Layer 3 of a small transformer language model trained on English Wikipedia (8 layers, counted from 0, width 128). Numbers have three digits each and are written without spaces.
A neuron adds its activation times its output weights to the MLP's output. To switch it off is to set its activation to zero at one token and run the rest of the model.
A neuron's activation on a vector x is squared ReLU(weights . x), where the dot is the dot product.

Input weights of the MLP neurons that the questions are about. A number n stands for (n - 500) times 0.0011.
n51: 389598304647520644425460584216545493603452536368422546420368544413558388461363435559350494551275503472424353555518493465380390412448596645519379377346526337585519411675425326427549626387116337633450542494643572675564715729367527493626447651503487542712547411459519538583453500518522500385596613705616436416523339400523625594452493399478571442548585541435573672538575570410605792433469
n63: 346582326368504596569361618490749694766500448540525356656516577602424427392466520388615427530567645347665702541485554601486465571785613387625363472452472528553510419536446577631490534602306434375369393237338420437539464467513507475348600578425632630590553492347520577790610470767457494285500514416404231581472336460428699507666738380486330496544480329320460553490400412463611519617368
n81: 413597453522644388497397580581337444380506450550386345689506455549444704544409559515451509479481450470645283590500303473637402591574651546459453582514639478473606585484377434518519441546411483488458422192500487321419564617636689477455632523453509710230674518514476389384303524714415491431451537475623484538627692467532594369461352587570222556469581582509669402577447595454423527582355
n126: 434479418412527391468521511378633652569637701506565377414542460488304552603477612483448500409586435497488517573177562583518695567579512526517415449625526633523514594694492459617347541410612531770467482544464334537437512475517411475466455588500278721350567674390341591259491536461507459527612532515541470388509406456381438654521512358598399519602617531391290356424456422561396555486644
n302: 474541325736569377726545623574644675665543356557347480516462593425589626460412554380500426439581437423514522599493619597415500554579616714412183439679318500542772571408574460455351543461437493583480610533439523475360394324642486493398609682494493389503515543500565368513377506447500540333798536466734727563686445451278466425438539298497497720411465419407280481608430500441259504600500
n306: 717544526486355522598435570497287555575673454247775415404441402362413396412531627500346480510425542470481587295587492326478579549503404479663602429445636556530403439684548511609465653382489414578737500469504603460356777311680757570557318481450447605423668616436652612564292570460198497553589441326340544301430554745371454514526374432338531297531602363552616591547690372331569550566283
n457: 305571414625821521593350569356638586668624354521395557642671625556476597524472627554532601289529343415619604444491504488413467500308593448228064496429588460202607406463526098590436544671568573440496452416162581693655508399598420323544713452374565496516613514427429492549529477557272334297377596525592571406210835504402736375580820403595476657380531457383440705546512496675337513705558
n518: 360650361347606633641551464482521568256500554439484337448514515673614525286418544663612548370492649544581584542570462470496492455371801553663544477581629607423485504402627454437336303598460598390508542530418619248450661775629496568483691594493465594332514500431357592608496239529513575328609451558621034547432234476487400264631557559182624436598552259332272302493794469523362625396350
n641: 590548461477459544633709535577586545678576577461549321503562436604510509307351522620572458610453407644518481559364415545537598813447427356544361541334355487439595671490390343561424395500416479460551380559395152554404462458410479472614557821663423418410461602557461224473384664616526388457605589544582631630692587514420517374420742516572353629313519444493277532615340473647472678578547
n731: 693527584552584554435544397418615511424555257469257443542537576429630527595411609394304481548573467497555494487546248462450440720533672532497511477442526339487721602389280559586683490390521301357766598529684424509476429491519593343241374598806267556471512609485426712616410320472470488431649653470377442518516440524557563480333524503574432541513665393444514553500490550448486546703469
n739: 639653404568433419486445524375467677420589576546406376454547483274622570234517346449482465587384643397439538525296404615383482648550727185619325507543521622659701270441407616619511422500492596377441539195313605524510515669601534552432417681592471692579500521358391711398614507561480604316458511431372441556650465569521478530433394414662108602560622311439687717617576631514366594561316
n748: 305409462712551537660517626577584546503331450585552520489495641435637441417503579568414375316483456489515526609385521540565559327552532524547490492454448329458435377628596467479508372601509432439692580489399339648667424585535474402443662512578434586461565425556573638419523432513525729517381508637519514466423308535589378472451584346538497613511332459404547418365514455592489506557628
n904: 543565598390466594376523483634412418374282504251600452669407627554628442382482640396482489369422467637744283405571280614744410520515619782472560362317566460412437699459358423667420645655578605578598430355642312412486282634355604313507387571801448736537523465521432489378650413669268469566624547504388326459496387613458563560420488496500471396373628299599777584381687467525625660648325
n943: 604618507423493593466590513487645699344629507450370381405352581513537515342542564513526377611456513713479423440550634441661469623453560474309379442363543597606204311614234429516557410606301621634355483394558409449431686510403437391512552518544436644430488428485573672598332455535333506466557337680593385653353458539461328541343674632507236542321442553393421587603581667675399628724464
n959: 559687551418507469371535523444788462414540408175450397430417566470422647636407403574640375523614663526461494416358523540441486665598593413390449407610281238520371325524506551672283709537331551399437629534604555406529291480392450613515516686397565562534482516254604392572448590439419376411511463562634560474612694399351640416326532608683380532319526593670287718490449569640426544385427
n963: 417535408519504523586634355284555412587574283492298337391563543602656524702700571433500687507564247804469269611516205551656549625489484607595396462600437414393440525454486290460418618548484516535435370611557327711653423511825477438661615492528283412396493487432390496315546500465361434515496622681308650641404698255397613550313630486558657661640698371314441286429593387430377663406540

Output weights of the MLP neurons that the questions are about. A number n stands for (n - 500) times 0.00085.
n51: 374466520504379429476251614606541481570512586464552307508385315709321517569779638609565579500669355581660620361353485438746880512496421131359660757456300586594432471396569386406483387644691595496623592736363529549373448220608504355467500573388532463351562492386484293646426690472427384743548348264344357365492662606675481365359556604378441433326540453764443426436741356608596613659678
n63: 659298650418327380154656624460720426377530449318448731263593558457257491487408350787491388543592363483385283702672641345454305325409477509629396123578398411618590436526811616513477509844658558483671226761698201411575500552574467324232546518457556464347652362562483523312640536667374586526168625761572374453535293447518708592527588544376587367697404470569512734609431455555559504403669
n81: 461061591589379640517436540572739517410358587379488584302408562430454492387544477413544521667451594640387637466586676263640380331511544496437721551429329417633416425500548547456362683526493438603436661629234622609408336696589264484410372522400309464712588451537567467588541566518254522625563421532587638820327345565600633596707565578522418437631314555398355448450577510555435413462385
n126: 434227680192362383686622508727519461598690351337238471485424622504615417525610588504580478344610661418370550641568418295296405496530477390596454534701420591333482598248436426447456379562577301554445586458427465382314485812400671496611406295526404565540473430412611431504529311658459508737455452280417500430466614492445781507558455429663625639482687439556743715750456638460636529478525
n302: 272633400395469496429487541603797420484496421686627604633635571356431410254539400500496844262427532523658567339430573504640727370351437496672643277500459370728619593355388477342701632362450513582337457266542399720414626589411448504430385434314359399586646472542488475416614638615574975599380447354598222288418476706416535320635272508624356412609297453487381397318584681488644710637473
n306: 309548370539658470487532522670627409672733431531457340658427206500614821521673571504496517496825159487435477721151307292420513409654682563268471697755572376434475805123706601446538315658486586632481421582555362261424482368597335553524523581548351520327541639658175678457667359571428454418545631593526398374290343330725525313413575341688385721508473453575367694460443788538344341453629
n457: 625461549374457513522443693514453538482654500649363438365823412433450323552361242620325763338872438365390594316517612221626708247432608463278548371527532293356701585523573573245559548766632164727553433341627599454174577803369572748443552293518509441471402366423450491447658528697249528473496538414548776630495321601564396696824372550399509273762532575861641181405464496509761540434539
n518: 629362208491731594346335518588437562640452670526378389464605384517413413395571290594553448465399812370610193597382347295629398576635482469524467500418353703378755404491604670487514482468491487299842509077333768567538461396426314490484528482522565222648670668442543441693458351641543680428472395535310673281650539681453438504916645474721564594639207369713796457483302508660605398542195
n641: 526570519561280437783300442662673529634485667621849601602486484403564532405529529375469628549428776504384362581261562537675655500485425573605485423625275526500245341292373554547689304531401551408347416634516504372639439546481545400435520663295311532718605342615583433436304496423410524288313295523278666312485575643588442412618691390543647470452317382557665586393564345665602322552536
n731: 478142496551420597292481452500455310604562554701686540440466541514230558256570508465537547693500543556392473677525549324405560636233602682669640776383414768524434684336346632447366238483451587482512415436470496440570603559672289348338639496449573578547632475607138352590539530855470454421663432423553514609485591493545465461561651478511504500553342340508465371452630493468700461539587
n739: 335500587478683496715680714647550628401469324351571556662402640539356528737315538413393820710616496635041591237725567496374643092456468558642601366697756598726347486312349475437472269335240753496458578500427409397386518645338505586468477402636496451500450448413907359461521368358428614483561345597671470439282678602380546758596345311370541353496659521514214423693578342555656354543525
n748: 683293728328518358319461390453411573497719569331307524487308633582396607497450338561604494635428606461500599425491459461379390809395522544454580566509588602503541668509421529503460620500542576441350532510685600345405580392515513709503286409408570471493541665398485430585521449428522394597546477441503357546653540550281709545628460694503484488497494416546517563568430415414536379506403
n904: 389612319483563328349399580534715551268375589678473484350434303504347597520615496469394742716623467512518776589681444516696313668234715175619548733583483459714138631707540587654563277477457371388624784298586439521732475533625340222436250606425483512651521496417363470574456414639428418268303562487302431298563632458503635636478680521716435426560550641403524565546488322528240260560382
n943: 356649464516423460528727360578370511425094369496680676429455508516500740492384517519475584346385886278590635469716357457477272504702592463744500421241537496591492602553442485529601479269551157590440572672437606450480492719723556504614299504516512661478216496427326294388457584246448630619338640378713724327451456430359299578589435488537729476578557583470573246504552350441734631512508
n959: 535664297410504527504625440548256318643425531606167337488438261523642679496145364556544422386400554542446496611374447496617379353378610644456511375520742488463683318351654590617636529740471244553291740500439521468678464642492576228418396303744520285340756402321555631508588745695507770708361529603554462535472566288536621397471587366432583461599302454609645597678539657542447450569436
n963: 573495328322512436547798682478181599385413636201655646276375473371613629198675355648487504465330615111546405492416782559529500469539365522536500398344696576553541600604363570558251596672242361681505463626464486331513679639435630610488206651500595504611218741327913230530542500364532374466516540452754420608434517849496537357414645430646318457744343576444660364679422525391467572496306

Each question names a token from some text and the token that comes next. It shows the vector x that enters the MLP there. A number n stands for (n - 500) times 0.013.

Then comes g, the gradient of the next token's log-probability with respect to the MLP's output, scaled to length 1. A neuron's effect is roughly proportional to its activation times (output weights . g). A number n stands for (n - 500) times 0.00073.

" and", then " w"
x: 478134495359360490618269516551521447502495453454561562513394412561506571469521482419515467511473639555505520522518534485427452420518469570496769707496583534510495527466438504505453515454466472544534489610479471490508533455569553518491594510424458456460615386507560419532387541481569531546517551452441539502509565591639491460469497641558441532557438397480445490476528598543420510516371
g: 466557525515487453560460456603625369619571510679607604657610422526602509668283417346359303562388644479601681558436446560622245380423600412511534592621390535618536279530512294439580601600460359698405705329551461628498584616545507616693682364474542426469534583338436437308393554325641581552419668516331304352477127522312340601526420477618514398508304607717704613634553225568590330323534
Which neuron, switched off, raises the next token's probability most? n306

" to", then " us"
x: 446212506521458604396504560543516376432575459533553511499483496569508626432448538406449492520428571427459397448609432499489398473632450566555548678445530564463463615400515461537476553474556494564485479523508629463529564540583611522477511400501575442420637509663550369517435608475484408410354482462473493576483446422741472543417517454597465567452394468443507426490422626568475470496536
g: 523505280543526501500382878339632358642386269496503595710428585418415449485343551651676455551463317472510653524510496468468324644555426545461559479274406355614484377440646479518496528407515283357456638397540152548310684621669320673446486588476535565536497424472693745721561406503554399477688519590468417575535384475615445538760699630576443299496370569456518360593609311223441689496491
Which neuron, switched off, lowers the next token's probability most? n81

" h", then "it"
x: 399213469546432470478535449459616432469629537505546586569435490491498494502526420614544432454483475515539450558463460607428480433465469532473724575434558468435486496484467455537545558590598566583562548694426543469392502544579494471483337428551516336452527342509449575356581463574582485469482465445439457435556455472597490495438416468547443524554439649419601486559369763528604489452549
g: 638546313311517500456487402489533302464514537633643392596632487558525614659657360449399454427440408377522363598465398615884682469464391519533482440464484618313354630674509339618723658588644400550589371332652395462502544530538525282451599491694450448377512623478459466244553636407543431190380683347485826466504516456475609474451484313524453345557473528782613589470598503253704242607410
Which neuron, switched off, raises the next token's probability most? n748

" this", then " per"
x: 440207698446474469519352545473605569419617469553477432483437503527538555476512606408471380514456617444463554484614512556523362488461520406533502647537530576570369511497416444501545529533518563473493444527486528635541454558468550452553485363537481544668519283453475505447525488581624479510464542361407536555432451606745533453617486456579439581450430419534522397552409516419448559581522
g: 811668582494601506526519364883276493534792518372495547478475612522449458421510794570715497671547484583502549314485631613591548507407242411295649213298265536410461574398266406537474484447450400530516621699685381421411490397369616407355437486588551421408509471413456379396633501690355466442369621275345634659450440567481616632677430610439514289677514481433621572491613464422508510466551
Which neuron, switched off, lowers the next token's probability most? n63

"end", then "er"
x: 499276544525454496435488406460464473535422651547549441377568428405412554378479505596487476428576599577559516417397511352376541553625577347522321556535526451566529604511462541464422477431483529493590499461445532468522606500449466568495474477538577568396519417694437496578551501517527555643299600432489528453626479682580501587582252493558500524538502581434574472490446671545501469439546
g: 245501467243442329453364496424565486313301799508831743258654486384575521430665603481352376852603578568562686435458423590574512370374717362358525521601376455707344669438457553563542371343619559595491558514521551470601572445534491315579387560576478497661496408880353477491595453527459448489422458638444403653328533452574504591707505437331539442379537548428383464369555399363482452704547
Which neuron, switched off, lowers the next token's probability most? n739

"ive", then " with"
x: 447138503425529521501371545516513541574524581493488558447486486505417540641409417505541474416505514569369462480498596449487454328592539507526558661499423448426460489418556422455480485455652487590454456635411583585531403513583554501559457413426532492486514460437516424482549495562581475597381572453486521449551508735521413558641484492590505582398474502590585607392396499549458385478691
g: 490528678652420297330607522388467540543545506438519597516456251392552509629562315562481350392697249498243404552712689281472533474510257487344566556324591606537606579396579565310583668581556591390623404431489479562658628366320625507465458343502591447538447248651347627632445523536495691442391227414750575737720533530722435617590482418513472298533466580582335304442633384435639617623469
Which neuron, switched off, lowers the next token's probability most? n457

" and", then " D"
x: 442193584353384482564234511531517424527515408461521568550406417562529528449560481398525515449521596587506482550500401476423509321519482547515647702485627505471478524494436481515510527449492551569463513591423510525546453440653562491526599500441490430440628389508473437465479581494654518541477536439400523520465570547695559458492508613527448476576428422532546475490483550556486501483347
g: 621545551420584733508557722514364631382539493346443385569560505468337315360628682511357674445158399557599366398417295580574661696604626432724309376392427748504425447583309510424615405424482624518505431608305584363584417516618526314405469557397516567447406530493601512589314726343519498564421541535306586419653642545329424283491685566483674469283753480468464685732503510456494572654311
Which neuron, switched off, raises the next token's probability most? n81

"wards", then " Pl"
x: 431320615375464549533389500596419369330476506588636411457375494506557577544465552449499484369465569507555479570547625563531557278556478436519588605554419526619382583454500434452502404472613615561551428480651534576577548377639444444442569432468503423570474421688464489559464492423709494528480470461608605469496501443601562519534426425471544378445495527513463573379557457482623481419663
g: 601345336451418702486485429467366430487496523575460286345633559416341477703531431424518382582596480547417545368581566397434265736435463486578515437458662575592598381622521519607566437355549385600572673344481811244419570482382439255464340254517581320415542381527467512584532545564430433609508565427654759623888640626537410649728182440405493347561468513540471447611427642283584645563708
Which neuron, switched off, lowers the next token's probability most? n748

"ix", then "ed"
x: 548261521522444510461492477465581416486559343532571606371477465493523483496468285478520362634550492489384477517416696464400510501561491493511489508570453364539465494491538549533525524447559671544453576622437362374531362567469551478476540531513535553456428280695579489411590583523703486546432439543519578561593444500604580426404585474426561680399482493525585584478535546520542505438521
g: 386550501368551286346666616511711577571555300321521458386619615400551366621501547470513372646345540234254437490539425456337158571550386610454534336315551394497606490669663689544613315663521464413475506355253370480458594449566478492431693471552534461351324516495609420574710399529541545540598557542661511579689416317453616361306718586688558457626513454647612752329421678688557350640488
Which neuron, switched off, lowers the next token's probability most? n959

" Har", then "o"
x: 456199542496405440493544551497557479458496574493563428423526514482506491434492423492514376368491380515658539449552470506521358418513397543513693487467573575493552428477454611513343551509476461535551577584598540432529531428583596519615437212554404514564530480606543480562579509488561528516410566574549566391539453521636578514514506397522398423506558629466598506444424364515551351525706
g: 338625374631447751380465565372466379551326375620410574549596426462643412312386612489598434393471541580656526556548514423406675543623349476660437326534319480433636570676614276645442728474621434635674528442396316407520262502562304660453539439503482419445733533489379588529673382646317529491744778503702577327489262295577401626479567553648320377450579443364509417215454726516617557507490
Which neuron, switched off, lowers the next token's probability most? n306

"ig", then "g"
x: 475307548488537399461431465534552551638555469473632529508497494435474510687410414550366496506521728433414473427651770545481424269555357563504469506531502496552529572428438494538494468550552547490431535542476575429510418590569426463493538514408605386428481301500631428481528530564689489499393523403556469646558565568420328608519445463545570507527489568537440520469303518472374421594585
g: 467527620630592544495447399400647623460688620549202590589648323672448652641488297573402529306606281453436437354490612423662156571500540446609447375279371390635735472480534635307634469625569528515453585521474650638383464523614478510385388508639570502586596392441612441600513482410505595482217496339447576477289597588466683444529584368630623394422708192419249468446504580586361729671340
Which neuron, switched off, lowers the next token's probability most? n302

" are", then " part"
x: 526168585464540566467320587520467499479476432491624566447477434489533468520553563431548456564497535413475572566444506562351542514473605583503605632496548484433471518483513466440579467440506407539605587595594465454558515490503355457491415477577459543542563484842454498605629442426643502494447522489440443463475449543636396484418494528681476480537370464427501463425594458481415422539538
g: 615433507498469369314639594521582227518638530525637441298502464481652514353556562709506331605725366550513467608577436441636280544323518557444595438441510695467438387317449675387265589498488500555525401437456288532561425870580465495447593511407735358378626616485546535537333419660513455544418602455408566325714523319704467641359369430541498604424479358719530476168574600462669327824441
Which neuron, switched off, lowers the next token's probability most? n731

"ash", then " al"
x: 576277488551471542384519562446547488489536614580563594429360469500350533551531438463640440462508550573528595523654604472512385468326428467619517557566443571523489390499487408454377554555426449558422502517620509541538563508568484533503509494487437431486499247529713471463498566515619524484425451527631485590463472544477499566516404439337494394575560611391567474466380533536613509357615
g: 376430573320510486434349598186353691532438456415318542417427423625612572305684460617720335793428464449429612542697503487584397513539465579482489468649608451628495594354362276417392546397592345694658676479491315580751541258699409563545429434338613669607640420603380522539518603760480590517430228563339381497420490452549656619440620564409447514463685595301247503338584454571527650488430
Which neuron, switched off, lowers the next token's probability most? n51

" sing", then "les"
x: 549310538458463501600497484478595345563454577470545576452590484576514481635521403519513343618604459438532406527502651442545404369492502400606532551558506416640473445436438567469451532510555410434467501608351554595578462486597496508528428524541535459438487288609494533256614459471580419487525554626460600524514460446703435568505474496574477469586557459504536427487449479431539239494663
g: 569561409618492776529879454645485558557480355428636703324610745160555472302623581668360445641488295465397491269449424423409342538650566551396305482507514394530776465819267385399448546530556335489406694563640610516542734556542382415558487605451424588373472516276446335567547569511525470479513479630346548374304551576451434363512578543576634542579572361418565521431699363445404465544357
Which neuron, switched off, lowers the next token's probability most? n963

".", then "\n"
x: 496062547487423506574508563498529508557550493551497445587491378471487493464515635481525576439348496527497445502509422555472540484485554284491617574414548561503482557409410549457517449474485575564536432666432513527580412550533458460467486518506503527505470298610572496549494547447705518584432406433465577541623544515658484415441533550521571556414523467489433504532428508564520481494433
g: 571616325539420534244540490460568511620555508631401312579464430283601405356625681518599747449213358452619515609416329555727702664563458478259628563512299594648442418458584630551326359470540389572470465640604393535602456492350446573334447695598530419547282631495425741529307481402403422450598337222542633615534532471435432541452782458511598635613653342339585514451680426625215514614455
Which neuron, switched off, lowers the next token's probability most? n641

"ich", then " m"
x: 552259385571483559448548466537559413537533439610575491429472510625334465477442438599447412517527514453487526435486627677362443393499314574463525548498559420440456496495537504547477345409641582493557486648485282579379454525435449448554454551492557381532482488462598438414479563606616497471478524420502616630507603563517524539537413417469547600574507575582465461566464515517508402535689
g: 393559585410558461548462411577638447235680598636654602451426572606528680440391357167615593305397634620687547620466448489594559593341452556558298500689478334491452305533549227377527559426492243639394470594462749414662473633732414457645444399404517609677402463268732317526569461403447431450492574477423550492483426623471358338505649427541366480622426329657329497854502398648603594430554
Which neuron, switched off, lowers the next token's probability most? n641

" his", then " o"
x: 451142576482448546532571479477571428449429401596444562534522491593552464416436494283484297417461513522543572446616501597601444491471506457493604588481434549494449505474439449455493476465557638527414459518407492543571408526472486447525400440498485471610601574532513543503594527460604496531369599571336500578483533661607492421463490571632431507487465491593547539480492525511457550567625
g: 512475496627633488256299439484595482765441706627189649598385448501389549609457591528599344217637479433571568540602501479569254432574607441412598509477453361553551324609677633487461521540411602388665457462323374630449564518356454523588390641557483554777386497315361427705728377556636332365545676551498457624403344472618520895378486538707399531368531562347394486260619472415398568476380
Which neuron, switched off, lowers the next token's probability most? n904

"ital", then " t"
x: 474200351426405599493416563483538402423524560561428482455470533535571501447542489498635372515509474370390355387426563480410564595487535569578598518506430457540440481460513452479467464448461497504434524553637478599557703550591367484550520522468584472617555445598485456414516469582677513470529496526428601633433412474720460523657431537461548478433421461515402532503550559481556521461773
g: 632424538531470576554394379398525672189787296444459400450283536549540546692638489171485581355586597615414563448341405431601443427515426472434601585453253628810608541586549586639383520262671517461406513417471571463494358511605689526396446607282566755602685450473549404307564601669506264438405423473400510466570303647491571538809382498561558579588667280440447390577459400636463380492654
Which neuron, switched off, lowers the next token's probability most? n51

" sing", then "le"
x: 515329544487451507590516516445630316567447535479503570474610487594538442625525437504535355608575432435586412523488668451531408346480530404599478558559507393624484452427456581475446516503560407441467478568372555600593441496612500519543433494529566384478493241599502527257647462489561440497499536636459576519503489429715448535511464492573481532581541418518561433485442467435556256484585
g: 517600486228636337582330460648514351545566584334324475661597392650410635579479493583630374540285557422588582623513632270433402642573214379405540501486541555655174433430534579658374614418404478506407363458578680453486451528361409696607357258561688368572502475513418345615429516660660502564508661581380649699536371610305308626350377629427400511529539647499319505615447840417501544603648
Which neuron, switched off, lowers the next token's probability most? n748

" s", then "outh"
x: 453108516581522390515582483551536458480535442548468527538485394446430478428514586524612426585396505485433471528542631487515481322458586530395611595425486541520448513452532608432585421640533674456543398577479450559398515551453459542518409561520522472523517380557591489466489468465453565567593544467494492685530502543616549447492400542582364446530396555471481489599512632487525442405544
g: 512615575542459557485597708650393478404478530402402447742418338369289632606373377632488530639447488536408537661483510434530293414348642473567612369526502494403563560425696508527595421290685535713647506691486643337509589622173572179553404407301610592247404489471534565495377777450536418687504500498491579517491572579321312382599326512525532460440470379329522290586822617589621276639588
Which neuron, switched off, lowers the next token's probability most? n943

"es", then " to"
x: 511144570444538464527502533508488452473558537566605507471459524558494604483516528575633467484485533616421458570683569521427573412540504528586528530527501500375466482346526568447468539469551717516504392559490441466587516552553413553639483339446497372490503282558485510459419549428671518463458420435468403617486443662680514442436488521470522490543412515452517503379567469535447438350576
g: 371686523346540640628512524620574574416483340504221304565573467481460490349537475464515538491418416540803384339300232384721700524497667573562385573618422413655479591496465347523734572620481604635625367395304180591487424475404333444545643437543491620524414550332443501398431560382496612445527606662514391368450693478445571311536482576664434515612698412522644426285659352689612739626224
Which neuron, switched off, lowers the next token's probability most? n518

",", then " and"
x: 486081526483384470567597501575500437475540553499514562500468369611380603412536504495460440450474553483473496585536444465389421451464491484501724772496631446446504452461479554496578427428505519477582454545537502493511596520564510517519500514539505524467539369508492466475501696491518493513470471510411551488512497537531551469430458616505491460381551461521500545488491457391569560475549
g: 392666438458615528260562569403793210588625472672450469664600500548483592514603662566581505513627331428592291650396408439572408221384630393353476463672571273468354294360516612579653398523438617431590305429602378730562724346595334372631498654691440454341449518547508524505504433674185556493596353554471443437308536584604691460361402469572685571586582446564554586572576443233402592400465
Which neuron, switched off, lowers the next token's probability most? n306

"ash", then " is"
x: 568268494547467555391516554443542488486533603576567603431362468498341531542538441471625437466507559571538590531644602481507393471328434460621503552563441572531487389508488409462370542540418473560415491521608513533546560509581485521512509502488432427481503252541708474464502579504658531478402444530621491579463474549480495561514409435337497402582565605393572471468375534536625520358595
g: 555488518527565506662357655155602492501431452596399379401325331623479617379582578443548458578695558185576551555556591477599501329575611436572533569704501566485358668406455316298494551354479446645539673568452383689681581329684403459486583507363673592599490425478265607534377599607479557579460275536372324608293466504534675481482593539561392710210666375477274467365773426596405733405404
Which neuron, switched off, lowers the next token's probability most? n51

"M", then "ah"
x: 478143484450436429513586532447571351445477438484484460532462493380405438545405533392620526530506513506409536602559441472564589333455444510476555492518547456471498620490510593515480539516521531477576592493446499454537501544514562398467438417591475434529434304677542552557571533540682568414440495627636465585400426459749498385567487536481500457511453597519654498493383627476545370535736
g: 601438386595355447548327588467411409374333541354250356551479372467665409444646361561562473706678224580508421577403742392501485420342535517598553524603376409900646277558362640473470716645673494679412458719443531182390442468529533580518521476576194553688542523382666503459556281443568491591415564476543568280388576580582429554478406570447676593612644439556571383665437308499656471591427
Which neuron, switched off, lowers the next token's probability most? n748

"ash", then "."
x: 573297504538481567382488535439534460494519618580578635414371466494349526555540430463616424451547563574521582544635590480511402475349413453634496556546460584549487391512498396469390559514432462567409508504580513535543563510565493513507486512492441437447485291551695482441512570521675526466419450525615504575454460533505514580512418435318494358566555599419616461465365527538633524360640
g: 513534519408460432486377740358277633569429523565452644311527434759559566411712546527608478508458458387429579607544687417639595232658634538559595451821487584456307609374341424361474370454583498700576592511547391431619626298691462325505459498445528737453515462538452536304414612733724336604532352378146280401382358379657755519547567460564451465334493489402438568468565632578360570353456
Which neuron, switched off, lowers the next token's probability most? n51